Layer 9 of a small transformer language model trained on English Wikipedia (16 layers, counted from 0, width 128). Numbers have three digits each and are written without spaces.
In attention head 1, each number of a token's query or key is one row of weights dot the token's vector x plus its bias. A token spreads its attention over itself and the tokens before it by the softmax of 0.177 times query dot key.
The model reads these tokens: "AR" "AT" "E" " F" "ED" "ER" "AT" "I" "ON" " |" " Ca" "iro" " |" " Ram" "y" " El" " Me" "ka" "w" "y" " |" "\n" "|" " GA" "M" "BI" "A" " |" " GT" "K" "A" " -"

Query weights of the head. A number n stands for (n - 500) times 0.0015.
q0 (bias 0.406): 477266467244338315491434375380508562543541286477740477462472707561574768481420724639737536488574381462385561496500538389673576648399590252573461522487546582511656143458570561434597504288622491627709353547504216386289470401387669534443642460379373334504259469352409564350696455557568754513493667525592590427355448295651557493471573376681510720625385407444553468579591441487247621507600
q1 (bias 0.673): 689534662613657503460432491399448511530409407522687423544261540500665648604391309676429570515385411510530620454488369531638521418549562626504520517449589435744539500540473385406557587506462327606626503535407417512406437418366432554390616533469438295478470520443361410391480528537483441516642574476514511421506635474449701476468428518695606556518380465480676510524404549593372741480524
q2 (bias 0.536): 468519604670530589535688503368648531491484530435503528539291426628509497559511355473413458500495493527387547372540399588426335337524586656466650580627464640579523775409545537613584407643621368391470647563527605494594502480443332439480537643238445452642546387682247575477544529590436331467487491340494535494500509470628508546519441551452590527359525507601582525511396630681589658403540
q3 (bias 0.237): 392370548699443608621680521259769528576260484406412257416260645589426512612500375213405346491507546659797670279622507636393361353593807672552583459547621707572679683483588595493516590542619514479544457653762512562595631477357482462622365527146479422662361522745217671682551425615445399629284207308487508351363406457533598512431435477539596516408438816534572699512458545859486594300475
q4 (bias 0.505): 504340470342578204500557507399658621536588584444433630402411680624479650309344367504650425415506430419455429451491562415530360405387536429505623634561465571767652393331582623497622325524592500590695496655439321404360481453539597358589655409294325465575522375390414615417776503558548589558533525458517642474276438333606509519578646519607512769472517521578596428591715576585315546497659
q5 (bias 0.625): 678679586715523607477471525403394348448388476639667444729515268600520573675465403840325612599438481611328566432583316755630529578447494484473546494454516420548380653465375434411562466497583305487373682565365608556512429532503528491357511558578598357430520468482397440405398579554490449371629650407655500490600656639582576597494526545400561458533326355402388428497331589452532608403384
q6 (bias -0.696): 513423429413400439448492473563364571551494374453581391394497623323618450453570736396602542429500503565669516528440514364550595564591448449500415441467589580355528301641548554359400654440409608511568278370557372457511617460433577478587382430581486531513370617433657478494410503438552533559462572676450411488508459436306510323380377542580438446590440452541552505500534315386522413565484
q7 (bias -0.390): 474497540389515593425497482755296628528793391539645633457568543356583404429548648669680677584534567487407419640418541332364586426526309368300536641557447435349456400564565475509465530587576405287400636389391381442582603524522462446339548418453507689433489414477786393442462469476563356528602691566279420654524500496300475325437339504426241484684632343754535370596532517348698426644586
q8 (bias -0.101): 410414549312282464449516450567283497537337260630493422707618627419330571435645880431609500577563530510440695807534523467538552599415456269609387303530558508341638403639489478581530508528548700550695334624547245463462517378489654698585440470422608421574594648492530510496489325551681659703444378487460521477548402507418481516294799439570426503682530535426358467617620452447508684587674
q9 (bias 0.099): 496235449302337389465473515443398580506531298544590452488429749448567660382367726600686569523559548630497621649500530400528513443443507244581549397457567555387641282720561683446548407583670459530669355554425274451447601372481789372442475403272439411716454585374431608432627421608624522627497622486448424453525450348340506453399663595475311493755469396565489243710542542506488647735531
q10 (bias 0.421): 575570562651466507523569373414535425511413377598613445695448354509584635672566569605339615575489425629435549393576414716554634679482466526573480395503653528569418535585387356437515674422446363589599422522580551520334353498406379562301582570725594297425396553416462474338328371498412510493540527543699451381676559566613558518385563436763759460433341465306372492451229472558327453392392
q11 (bias 0.369): 522676560489557526526467391340598358421271507537443337656362385514496623717569500575213535485512474838503575504565410696521487638447569493698519383438603610620566536526360448465514577431474504669634322627486433398380428547478500588507587558571600197618535471540390604476399364498369601496516401497728496372553523504487686550345722528736672537429245567242384235545299461667209549405445
q12 (bias 0.402): 509514484644437515572602546204692435482203675279515393500454547739372500581458356168387409362482532615651648376573462688522348623483692673529613418351500541572613616401399613553544395473532732639482400573521777619556527529609483321674383540421470345583484639623174763508508560567508583461413162378658564309370661419595466644500446413447670422308528722481466625356579467641380562377426
q13 (bias -0.173): 663504545650631504572492414505365335511652520614628603238596352372734449469315236669564389527423490275541371381447464563617571375452545615261327720367381256530342589444548399341423495453307290299357742090431861738589401583513523469336426528739321663286217425375532270510491744448530220330625595631320346579568766592526519484726232552163476375487531400538613678345407483389763379477485
q14 (bias 0.257): 728446559570717517557406616529518435470741702643409638541541308510647681576260407641360539667494525344532359521463466654507509496437510645531458607320493285701430597524399399503526427514390206493364742388321692496347381453563478577422628540567470441392710451481525358455429517438459292492602657458476402536613616580459573421614462652425621401370512442392565491555319602591338414610318
q15 (bias -0.357): 388561340451561483500532551838382539564559490605375566428659413330580456375478511555583503578483451397575343451533545462334684374588337476500461480529514396411297322621541334464442740507504326403461570442645347564584451552454511534418531369862615863291457566367711297568493361420380360635530708639399354511620366660479445468520483485580354362563537513595462678422497546367523282620474
q16 (bias 0.664): 596371521525651447549576724191693493528353591347469448351353624566627674560195297464449372457439434595637508366491432614667340512452783616606560544321504582738595541434486478412551526514436399706611382516484560604439465437479571385627567595356377363563369465462287636492634565578434493550497453373570452352318603360562583570536465597532651558422454564394673538422423513662192543413386
q17 (bias 0.185): 328592510343467572481620598545487526497307651389306517774613531616231500520733533229478448529570623540526644644581545587328396570543459589557638369591372534520648677358352518737573337535687807544485487784456405361538506449581423656708487533200729468556899496740438644556484352544539637597352150318480613517477392484510497522358760312582457610488581754675394550511702492559393625438633
q18 (bias 0.387): 556566708536529604525578359348561332469436556518563450656314376668273519647619504403418544507546542729477544406592459814408494657335685598584544428563504588549605669362438557574557350479569520561550576496503548350380503543514466487496548522374573213591668271747375611419567312491422493325525338460647549349469526547527684497466705378648709513467342652437383346550339510768313602377500
q19 (bias 0.328): 429549503614526679537670596445473426502286517463579345755509384550421571656539513380443409583465504559544680469580383732425520517579638728566633404455509460482444748441455478605526546509711490500409535622622563513533420488462423639574504628447673472441617606712229567531301442529407509569400439398569442444617559616646516548368513269536640419417429592579469635380454527546423574320490
q20 (bias 0.474): 507435543530603574548596604378647481505565601495437536426392426638450566485386341623438431551509531463456477379572505543455368400471558477449589619606426576601599631313609555518614395624668346368412765654413441488548521491494497429575497451161434600591561256619406537583696552586456295435490576308441566512364411453572521532613491667331437576476588540609558563601500651631536581447495
q21 (bias 0.043): 404577542549582702516645531507555461508430551313520503663522452503451444688669453036468389550456451616636582559462398626367491481566627832592560456459510470503445695493420389557492518483525690698406422372677660489463416482468269605613500682635581448399616625774278588560333415444431555581371314490469520423543638608503454522438357288628700410292542634537593612293500480573311497443477
q22 (bias 0.230): 504411639448358569500560500435346461492460311696591524742554401435566625712584791684459669670533484622322531552533415713653572660406507362587402403418552541517523570655401399428511544469479450573633426500506377486387370414465463685401562598563578208363435465466539476376340341519562561569533511435621432489644598580524618358295594467627559554584384366297387365655259513437261451452402
q23 (bias 0.124): 567516548623475458516418493377448414500268429497554330644506491533366595598528522228462392457467541377679764598538472639463500773585539721566574312444643425503559632420332512666489460407475741587526319535487684521413522384588478593620379467466666293559697720668367514386315466511545679469433320435591432412675672528550424538326507328620685419440412659449393610393574367597527746359550
q24 (bias 0.555): 489511510548564509528605602426613614500453665475347492603432487617473559464407362624400439482457595495442584482616476602508282376444497517466644568495396535707597655339498495648584339645633474441519666784421426451631592482623370392584556503163558476559627384630393569529564572594485398500526366301533578484434419497530580519453595548412442645434578610601529466613573585650464562340584
q25 (bias -0.358): 512448608430575517484425539514489628519672531438461566229391655447550374384458386474552562486537555524584350540410543272386399288485500494384412666623440564451608461526655632483485455618483452371407623393365490497612671492473596414461459409218367647666486337522637500637627539492490317448480551457281532588314469407274558391622363703321279497584631475688667467642546551552700595674533
q26 (bias 0.378): 509556549697441656500530436448554466523333483600465359752447437541380663702601500459334544607500590695584708522588424752438455643572554591612669333515605573514528769504314506587511481535603512442544443697600389426510587478537392497447516602316704257636670533690448475422280352581461518556481303352594451439650568594488547523209641403720656440504297667430340416594382490701387613279533
q27 (bias 0.455): 508607589551613541544509543451624633525397608524482399682273413642557577560390386568330524497475534489521635373640428639461381514594476616462567545548528507655599600272505514630565507562645377428456744840395413419545507460538392590590602464283647468571671368693461558493463479494323379451505442371591650437473368525505654477559573564551556593391462581653531620488449476777395605305505
q28 (bias -0.236): 641326504602457466549404429504308361534744434801602570399708365298640595500387500824620476608487480299327281432449500660705629588443484328385197683426407392550353581542563496322429531359289331290484741280434548642516408541449572552302528619663328538318135357320687209377446689477537463322609600539462414704626650635629522450591445599138500411526354261377475517551318500353622300391461
q29 (bias 0.444): 700406599561549539492421519493405485551652363694544545538415469473590601522385503848438657694495568538392515535543484509586512440387431328483529543492622438566500500614472418378569450563523192404512680546337466444383532452494576440254525446337413352557547481366576385441557500572633286475664659452410444507605594490342612366467529654496457500659473396422459306775343653494525555635428
q30 (bias -0.202): 566449594559532693509486523467317533679649384612805500376461415470718433590401553664655522540412449383474469393447410546692504465532563569333249663421406424388336527391646424232449591419484334386287756303540508625613423494373454444377509570614435599230201378504492347462408761420446373330517686580359573566466636622503562386581145643234412457520477238588678659332413451329618414375428
q31 (bias -0.422): 337404431581443535541643514409682526455460545265449506344497603530426374535641504073551326361528483453696516433429483421383453442661648782479567456562427653411531703465561655563425449510554707514425307360755704525587552503398354463630457639386459605595409570737302670591401541491455576558297359461409486504470526426634344532464283369448566468333554606657628633318600443546593493446503

Key weights of the head. A number n stands for (n - 500) times 0.0021.
k0 (bias 1.583): 391441445511509446803516462417511495483596526510437500447474512525502505449422476514526484502717622435539461523620753524624387490468549534491558418481484584627700461488555502446524498462491516427560535512590530602505501474468476435517465460443398479482535502429493480455560551443467517545434592448467486436478493395496511513549481614460484568440477480490541475541487561454471590529571
k1 (bias 1.494): 345445442409437482773550490445503465501509455591519511484496472476441504503465512441522422518585569456566478547561682540625480491500523528538475413531463616559624455489519532514678517435455569579524505513581478601470470429382474523483451522525450490460490518481472469479502544489502508565436532471489532488455497458508472449489503479422496522431492515489487558497515606489484546535458
k2 (bias 1.333): 373410519437435493809504526489494489524531438554503518527485519506470565506497523465512507536651658465506513537616755520544535482528511516500445440545497524544588487463429543549622492432482523531436535541522499535467490428418494526472467523539473497465488521429500468473530555443515504543450477503487512453490486534485470394510470464456505531533500480526472577529472577495497496518427
k3 (bias 1.203): 396433499458437485886484528503498463507573476583498509532526527543508607538515558468527531530718693496552543520669742499550518520507503495515478462522495489526602444479421554543408507424488460510452502561530568535497492486425511545479443491494522457480450549421512481489513561421555505522436429544535568429529466460483467370491454431568512532527545471514484541551476503454423508524422
k4 (bias 1.651): 373443492474492479863463514407522513479537481548463508481471456513545519494426438496499435497712648436531509516637755507634470493439516517517500441492503583556673425514536538507564488396453530448510575540544511540445517486443497465495472493450409483481507462417500460479539560462505481535462575444478475437489467427483507483484478563440491531484508466494475482552478571496472563552521
k5 (bias 1.148): 314420457458459469716513557465505500532505437520506529491507525494406515492506544423479497533626590465476467536507768499503503491557523552533457391572481626540553555463480509521650505486518532565450531523585454522477496439381474535438522508561456534473532513560510442449495479481484549617447535465482502502483473542519469425512429453430468515451465516484471574517478642475559477492439
k6 (bias -1.464): 655594529517526504206496435549495460472476532465528481472520498493516450510537472540546512456327324537508474450436270488475481513494495453467564577463499448447445488497529460479428513548516483504593425484464555506525483531591520464542510488457549464512475510489493557532497465541520492400553482536529507526501543476510514598500544526565526472507500511485508463457533394499506501483573
k7 (bias -1.251): 656561568547527522100501416581489488464481529483543476510474527496504415501554506505518490482284364523438487439389285453492508469536522467460512586478497469448424507462526440473534502565523521491507485446480537468530477502647525466509487505520523469510502513561426543516516463558532519425560505499510499528477529582485494553526552514498529488525496501526512490427548426506533457500538
k8 (bias 1.218): 394484479484570535763516433464500451412510511588391539487500477522496565504521512426482562494799692476518496523678692663494401496565480604463561440485519411599676627529506467453369496462601513432372511474471548575528532499432504519572407522381528465522530444532490511500466466505502578464416490419459508496511607483505520474549484548591465543404463499483382462545511555448483570523526
k9 (bias 1.248): 345464488495541464762471404474529436424602530508439539490492512573485559477571485402540515483770555474490463455673820524602413480511547560443586488538531529567676453475531505463459502426546488448465486492605609592391499500454494441486454536408477413464447518435493533430532496477592571454442507421480530405488566451505491490552491523504502552401466522495441528455528529440446529553559
k10 (bias 1.285): 305406438444458446739572620440471511543471462539507559456522450490444532505431563418494514514622608439514471596511680614511506506495556545533476335534492553587552510490464461509510502523505496541508498523593502583572524411385462536452517504549492553459535582455524490469507493455443508632438491491495503518495484529519478451508510453422474520388459530493525532462465613441519558465414
k11 (bias 1.449): 320462430453467439849517541444505485504448464547464540474525456476468536500497568437434506505684631509506467566589675581494504511486520537512468391547500529536617529562473494514432490442449466565509493527543557554534500452340464538470530497502509478488518569444540509438454456444445527621456495464529559490520513481504504452479460483463501485414454519450437503488458604465534619485443
k12 (bias 1.310): 333422460443455495948442537431514497529518485503468512520514490503502566500485492519529531543711624497524524543656759518517503542508479488553509420519492562513567485505496564518486486396522464517453514613504506477433470485341476527481469465496497494479483509458572488535464540462469524557433498531503487484535500450510500426480441477497493522572525479496454521579450579501465478507484
k13 (bias -1.634): 616507500528500528087507486530467573541490503417555466509472538477469442508487508575531514475252286539489522464293253396522539504499502467527456540484487524475336495460501510503522537575505536505566458471507410424491543521600478491498543503545480536500475477562502516511486503560557495461564525541482470526441493505512487504474487460500491500511535499527639531474532420499509377469499
k14 (bias 0.103): 406492556487440485439569556507468619556475474428534500517472462480434459452502595369460369484455454496478451566338422447477504402405512596626363401544513645489309496548450488587583507543442602524543539388619352424387510510385449539513551601587449590469436485524435371441524496511500455577555460423441506624429386574519433391482546474352459510325495513538642572358534589513439488551436
k15 (bias -1.417): 657527556563538515127507541549495525482492548490522481544519488535522449531495498480462499486279359499497507449349212457506539498491503487465483543431533444453373466491515412453473509588508527473510483452488469479521487566622529491468530508527548540525520491559500499515504455549554453427548460494513500533519492549513497516508581465570495463470523518532535433442532439518505459482479
k16 (bias 1.583): 355424475444433478864496517421521520524531486538488505497504492499477543463471486507509443495701592457567505545617781463610489515463499498531494419514474586547622429511516565540565502401430533528545524566563516552419461499373468508498477492477444478436437489422534474495520565469531506581469537487506515459475453386503474442484466503464501537480535501485505541520503565495471528539486
k17 (bias 1.136): 421485544430478530871430508469517478464497470589426524507497490511528559518512509472447500564718750493511515543642677557461506514513489538504473435506490442513596557521457516506442472406525513493357589528430513500494459504379526553513439507490530483517545457513498473514487489466428521531437464434510508502562524546482517416497490526491479505555455458543368460601466608507502561540481
k18 (bias 1.591): 323461443456460476882478521494481550512438457560484533500496504469468537474482584476443506502678668496468474556624713512487518472478537535516460404538495526568590497542415507556456489473497495503466539535526533492517514424407487542485520491522496470501520577444509510431488465442433513592462494472520547500555486541500509404477447494460491524448491477488445521531467587492503569503460
k19 (bias 1.139): 394475543430427513806517571492478497504537467562464532560512506506476567506489543445492539589656702497521518567578715516510524521524487542510450422520461513534545552447452501536552498448521553543416527536518506514487462472377500567456482509586512518479537501500524477498541516456475503558419460497487510500529502567508468380506504460486459540483475499556452509561473606504508507518432
k20 (bias 1.423): 378402508488448486806463522484514520518574457539481504523492534534503553495530531458479479525709664459510522502599791444534519464500516515515439416539500561540586472475439547543588494441480528487421561532539484503445500479450513508473460509504462468480489497465471417477541532438543506535478512466489537451512428495481469380507449495472497532527532464513515557521480583478480507558425
k21 (bias 0.223): 643544643384403577681586466609437535504379475712466500676530472383460505490419536565511500653293532478595525641534313550464612541484413483526472507425413388554351580520484454599599471422495603624484492603392514457493354431392497669517453550708570528500542560464521481611441573539335431586442389572493498626594604575481461455444633391483520539548485496639434500607482566648486519466560
k22 (bias 1.225): 333438485463487446651554502482469505514513447525466547451518502453418519448467589421478472507703663421459472572476701632477453487541544583505512379569481506601582623517449449517427474541507498493510524453598552559560529440387485536536457500506486500446511542498471505451560446472462543631458496411484495518473546516521479419520500513460498564364423493476515595466491573407545566454510
k23 (bias 1.012): 350540474385473531853548573431443468468462458519467530469517436496454524517485528451575577566643617610550522600636618627458425561490450554565461436522481500515511542500509596548387492435580530555466506536393480537482487513223467569550453496493552546530512468477574530616507513522421532447386435543487476562540474502527520459504517524450433512473445509546419487635438596502477547538484
k24 (bias 1.175): 352450506446459480808462530430528477495547427542466524517483494501510551513504485472480461538712696479496528528619779512537514494523501508534434417546501554490596493496460540530546492418478519500423563529508517530467483473394502536483456502498478478461508462494481457487507518452536496542471494483499490468496465519485489386497458478457499504513491483508436517544482595476508503537442
k25 (bias -1.087): 642560526556510531217457354586512475493507532507570453489466549514497474503626510541516465438328336525488504400478298410488516468506492465463503644503518467455450442494469526511516514508478467503543469456477531438466486539666521462537491517466513407531412541505443521486481508523571511381580487524534562481491512497472503525488503502536551486564576484505526530450563351523469475535529
k26 (bias 1.216): 361478504443458465815528569492497461474498428571470553500522467516485555520500576410487526541688682510517503554609731562499503507541517542510455434560497500514589529498451524545443489458511488549420521534527554563547473445349482552488471502518522494473498532488498497485496503462492519554437450496529543486525463555505488409490469471490489515452442501539398521531476581465529500516407
k27 (bias 1.172): 352462490435416473807458535442515491509514453553497525483493514501506547535523528433466464514663700508524495549601696512484510473479510519553396402528492580486581459483460543541586492463463539511483555500524507527471482447397498547469447489520496469471538503492475421483518487424518458532467459479521521503521460549479476381501492469449486493497485498512453515534490615483505584555412
k28 (bias -1.818): 592522500565523503018543515531480594550550485386547468458476529510472456483472552555500507452369362506469510456241310421482492488505529514511477555504505479493371576445494483520426520635523477432591484415545417445537588504621476481532576484502463533507482449595493529500531527538528495514569543497481476480416460517527489495493448509512486521445492488514644543445521379462543402445528
k29 (bias 1.098): 290423481478510457676530503483498464476544463532531520467483520519433521510543559393521448502668557443500459529511766517559491445512578583519463391591525646541569500490482485506571523482524532550433526470657518568465506447431495496479463542488458513450458540535416461417513489490559559561483515457477554511455467512510459430525460463414500529376474515505531605413538571424454470527453
k30 (bias -1.539): 671533538528474510115535452567503526528530500430548464495491579465464430489516508589535456465261334497518502472324306416489523484519517456505503565480455550489409526446515484519624510600525554479601457477499469441489509478617493500527525470547459494483513503570455483517544513523567464479568523552474489527478500497504471499489506474504522518528529513536630557496553416508529439464552
k31 (bias -1.438): 741576612536467551390503483574482496506520502476527480572529547495542547491497445604586569538329447563518547475533304480475551558510426407456563667443468309487407493463454548542431480463485443496539443569351543458520468531532522508541519468543560475553449513374558558582535599512483478408505403584511485439525543485482516544481568506569513516679527463557522492581475348554477463476542

The vector x that enters this layer's attention at each token. A number n stands for (n - 500) times 0.017.
0 "AR": 517478503508481551222514506579465511523506485472563485497536508520499515517492492541567492480339386399508483509389344472512468517489503515501496532492482492506421471487499447496888496565515482471517462509481495511506535533545512530501519441523500481491506474491481518492501478701505482478546490513500485485432480512491513510488505508512485502476496430511582481475507503520543463496467
1 "AT": 580439498527515469188488496550485543473453506492519510531515525510545497496477478461511480497308420497500493509375303493502474438496514517486536507517563511522432480467467503495813548504530485506544502510511528543498491510550505515448514469515497499502480476485493478470495467718488471496543513480467524516478522494509485554497502536493465577521499456478547502456547458494443516436521
2 "E": 583470491553543519206497509505466520480478491478514482521509525507505528483499497510497496492332407495496480513354325473478545457476492559455550555535534513453445502489465464518816478547518460513518498529499493512502486487527494494468483491500492497517463492455468464460519493751446543550572546494481492465490515506516499561470485513518531517502470480490577491469536459487429520485503
3 " F": 606453466488544494224459489517486549511499504489513469482552536470496521451510497495495469485347420515503510517366307464468498445515539514524511570511493486476437532498451458480826477579550433472526442521479487513507471499555520470492484501525508471500477515485500489519497530725457499489562491461518517469521541469554442527527482500520468516541488518477552474450520488526444525439485
4 "ED": 558510464515523459175503514518454486506511479478508467479522512515547541478503483514510493489302431525507527477405314498480492454528474524487563499539495520488444525520471475512824510550550458537537493526515505501536478508511515495478494527507454484466463470488507470483505492719463551532581498480484480464517518481538498547466505540523493515524505494516572524515532459544447492464509
5 "ER": 592467483519545481221539511510452523487497498455532491487496511528524504455518498489486479508291404511500503483395300510502494442507493511494534503518503524473458467503482439541831528548539430521501491543513526527512513499536503499463503536486492485501488482451497456474518490726443514512538502490462498467501519518513499579475506504504491546535492465503558509493535428515459491443501
6 "AT": 574445492557529479210496510542453545482459492480519499528505524536542490486485490480505484507297412509479494497388315493482472425498519527473533509526559515520425494477478489497816549523538455500525497523501527552504494496543498512430512492511507497513478468489505465486516471719473452506542504464462521494481533489511472580499496536495479573533507455464540512456537461500430526449509
7 "I": 587491450534539471227509520517448545511470502448518485502523542527522473483502518507520457517301402512487479493389327476494530447488498543439534526544565478510434516480481454498808507534536447494509498526525487520507507469537477476462509516504468518535501486468471465487498483737445496530531546436493509468508530516517501603486483507520525526510493434462563500456515481473406511473493
8 "ON": 540471478515529490210499520532451542490461468477533488509482499543567485468468502501516503526292407493482457462434320483507488437481509556487531500512527492505428497484461464507830549563544445512538486537495507526530495435567476493461507518481476514520479514476489451486511484703418487511553530465455516466488536520532495584498453511519507537515489475473546481457519475522447490479519
9 " |": 564494493497511484230507506521447545516479480469504520495495522530531510496481533495501525524328418496463455489390330473470520483482500511477484554520497484469459505469483456510945502570518447499524505498483487508498507388558461513457501527495501493512495498508511483471511528598491508500548514474494526472497523516509484523500441483505493503510489496474545502469527478508462491511461
10 " Ca": 546478494485535505219496507508469545508473476470508516509506550501546481520429477502479467510337448500524486544400292449450569481515494524536548570514468516504449512447445522542812488539556460492539461487428497511530487444573542528513505508494498508523521487524515470477506509751472502480508500451513531534525548492497464499508487453544488475539509489465551434469478507515479465491569
11 "iro": 559491494510529507216456488534479538470485473498508495492477487492553514514489466492447500527365426493532534530375305468538519471459470524470516543515451510432456541464513443507839503540549487482537461508485504526508519433560519508497500517485512489508514495532479417476540487759527507500525466463482490517515495516508515538455515491518521507508507523499560440516535454520487507469539
12 " |": 561511489486499484224507497534471538511491472476500528521491513490527506513481515486491512525354431500466482503380329484478501463498486509484491564514478480465444523465484471521961480551517469518540494493489493515495509387568473509492493520492490484502520501518508479459498535608513516491528495480487508509524497522505481513496468496510488498506487486504545492489538460505494494515488
13 " Ram": 609442525446537506246470520572515556492475512454466497546512477461486512553467501456445492492331404466497503475371349468459514467483509521517480572468532494481451556465521512515805489515559500506527486514478522500491514461596524561490482462469489491535495491500472458525498486776491491449509498483526474541523500520495507525542528454497497575528508538530550476530515465527498454534544
14 "y": 570506478535491497202505514539481540493501518468495513527523491485502506506498477478488495527338456553494506505349319490495525479467465524507534555497483494507458525480503468481851462531523462523515523507511497493489538469538522527489500498475469475527511516536482467472496511769497546515497506471479492546546514515506508539455491517505514514526486518555536476558530469516513471517508
15 " El": 579507473518545527213507514533499539460485520462549508535499581454507530528490506490466486477358421502492504517366346494419482445517457495519526579507483493461452517470492480485829488540546497490544499478468531511511537453556516522486475485499496474513509489525444485499532467754465526496528464502485479508568540527511503552553524493461472490578474552515543475533519479520495478528493
16 " Me": 582526541476506487230507529527455487523496490452478525522520500459514488512494485515481484517343429501474495543372349461423517418468524497501531558534500516492408539463522471503817446550557476477552448485486503506478516455525535508533453482485496531499510500520485475478488533782481528529532455468543483545567478500523460546509498480499529488538472508529551488509453464547488511481517
17 "ka": 565534511515475493220515524526467491522459504476464507526494436426523507531474455510487518534342433500470527520410339460516500406437483530512541553517495501501411558500494459456811483543541470511550466498494528506514566437571475480516491520460472512512488537504492432533484529774521519483547475438497511508539465517530493546474519498513501503536478537506535459481516472544487493506538
18 "w": 589521473501500497215489517507479555493506486437478505516559516464500483488532460494504475527352432525466511523425331491527535408484471500537527555510496485512392579502472442433817453533495484508534504531504501510504534470541518463533501533479495465519490557508535467507496542770518510509538453455523494480530515561487502550507513477520520488530464524509541458488541480560483461497518
19 "y": 559516486557497502205526506516460538514512508460499505531524498480509493510503469514478497521337453578463515504378325510495519448465480528523531549521505498494427534502492459466846462540512439546509515486537495507506554462527499512486506521477484482529481523528489464468497515773489537534519479487498491511542515514501512550492517504513524498537486524541534473538528470509490476511497
20 " |": 558522507483497488225515499504474518525491478467496521526509525487521497511490506493490525519350427516441481505399333501473493448494487503503477567517489483468427509476478481509962475543524454517515508486491496507495520380552455511486490517493509480504526500524504472461490527609507516502544484483499503495520499548502476515512477495477489486507496498507529496480527473500506491515477
21 "\n": 561445512475510480226487518498476489586490499474505517530543492482522484513478498481504529515344385463477499504355360485490502495494489491511484531485518490493466493468478478496969500527498483525536493500492493498490496458550512497488490487478481500484526555528504499495503500609513528492543492489488522511487496508547513502523505497485514485517513521517556495485513482492491502513503
22 "|": 583511533471506455228484515486512483513471486467512523487536521508504501507476508483490530484353398485490481498362370482489493495492475481465499545492480486509473487509465473502967512542499499558559477492484485518498540425543498484470508480491481508516497497526499518457520505622511517481542493530515509520491526489511520506492448495526496518510493500503553508470522480497490506500487
23 " GA": 579465506446523497220525499478460555499510509485533520512526512499510526437481481463523503468339398496506479511383327504537515488492501458514556501445468500495491493496452513474885550539496487535530479521494527497495495482556507471463526500492520488500476495500491466476493463710508502475522479474562500526472477496530487507457489495491486573517474488528540493494530441493473495435521
24 "M": 563477507480488509227493522484473530482464508450530504517539524509498508492497497506509500501340387419499503511374367451500520455501509511509549502471522484500455536492536504493857476501503508521536440531479483503524494473539496455474504489493487484504447490471519446464495477764474548506576522471516479517457531514532503545493467483531542566514490516489565491465555490503440531473514
25 "BI": 568512472488479458223516519517469527457475482440517527483538524496520494505495477485503488488350384482490522510389349476502486457502515511480552487473507538475454512493503506470883495503500496518543464514500484537511472469547527462482537513499470477513460472503508474436469497735472498528579518454539523467456528482527514545469501499518510544527495472482563513487515499500451518454534
26 "A": 578476475541508488226514506502466543490480518468528513517513550509482512504488499500495497475339409506474502520372350494501487456482518530476537512477515480474458522504485504517879518531507457532539467534527504518525504495522491456478519490485484460517453502476486446485482491743449540514560529468491508495470570448534498556508529470538523555532489481483546493486553487497460514478512
27 " |": 561499494480480477236513489502469528513479489464499528489486528513501507505488516504513518490350413487477489490384347474498507488504524494493490536517474507475475506484490477502979500547510474503525473504489486504499490386549460503470507506490492472518468504512511498481502524622502534494544502492505517486486528496502499515495467482517483524511498497478547509475544475508458517516493
28 " GT": 587471505481483498232485492473468521512530490484548520510497500493495533488440496471506477480371414485524493530396313481499466469504534519508542507519513481499461507473485529495890520541520471536517461551474488506504464487541507523471529516466537468511490476501500481486511502733473538473575498470527516510483559459534458527501487478532454521542517504508509499500530426536470476439529
29 "K": 582485496525492503242504520514477492479470518441492505514517481468470499509490518493551459485344409465489510493403344456514538463472525526516510513495495507494472512468495469499876519534548473529500489545490482465504491480534497459477495529467472485531449476485523454458478514775487526512548517456492482474499526501512514517455513464528485533508486514468550483481567453546443531472536
30 "A": 573480480537507495229507505514468543487483511466516506519509552511486519499480499502502494482345419506475510535386341501506475459480519540477530515485516479480455521483493518522886515531532464524533503523526496484523504494518486468483517496468483460534468501488484430480471494750451544502558536465486507492484589465526499551506536480531522547522482488499536489499562476513469506470513
31 " -": 562488455487509478235512490525482502518504506471487500493486505523483488501480496512519467482359406522461512520393334486495514511498524493524519538521490507495453515477503510470953500550545442478532490530490498487457504447523488514498483506487504465511485473538541498517469520656497542495505523493491494472503555456522501504536504476496491517529489533487535534486564458510424498491473

Token 7 "I".
Which token does it look at most? 0 "AR"

Token 27 " |".
Which token does it look at most, and with what share of its attention? 27 " |", with about 80%

Token 9 " |".
Which token does it look at most, and with what share of its attention? 9 " |", with about 80%

Token 16 " Me".
Which token does it look at most? 12 " |"

Token 31 " -".
Which token does it look at most? 27 " |"

Token 10 " Ca".
Which token does it look at most? 9 " |"

Token 23 " GA".
Which token does it look at most? 21 "\n"

Token 17 "ka".
Which token does it look at most? 12 " |"

Token 20 " |".
Which token does it look at most, and with what share of its attention? 20 " |", with about 60%

Token 30 "A".
Which token does it look at most, and with what share of its attention? 27 " |", with about 90%

Token 24 "M".
Which token does it look at most? 21 "\n"

Token 11 "iro".
Which token does it look at most? 9 " |"

Token 15 " El".
Which token does it look at most? 12 " |"

Token 29 "K".
Which token does it look at most, and with what share of its attention? 27 " |", with about 90%

Token 4 "ED".
Which token does it look at most? 0 "AR"

Token 28 " GT".
Which token does it look at most? 27 " |"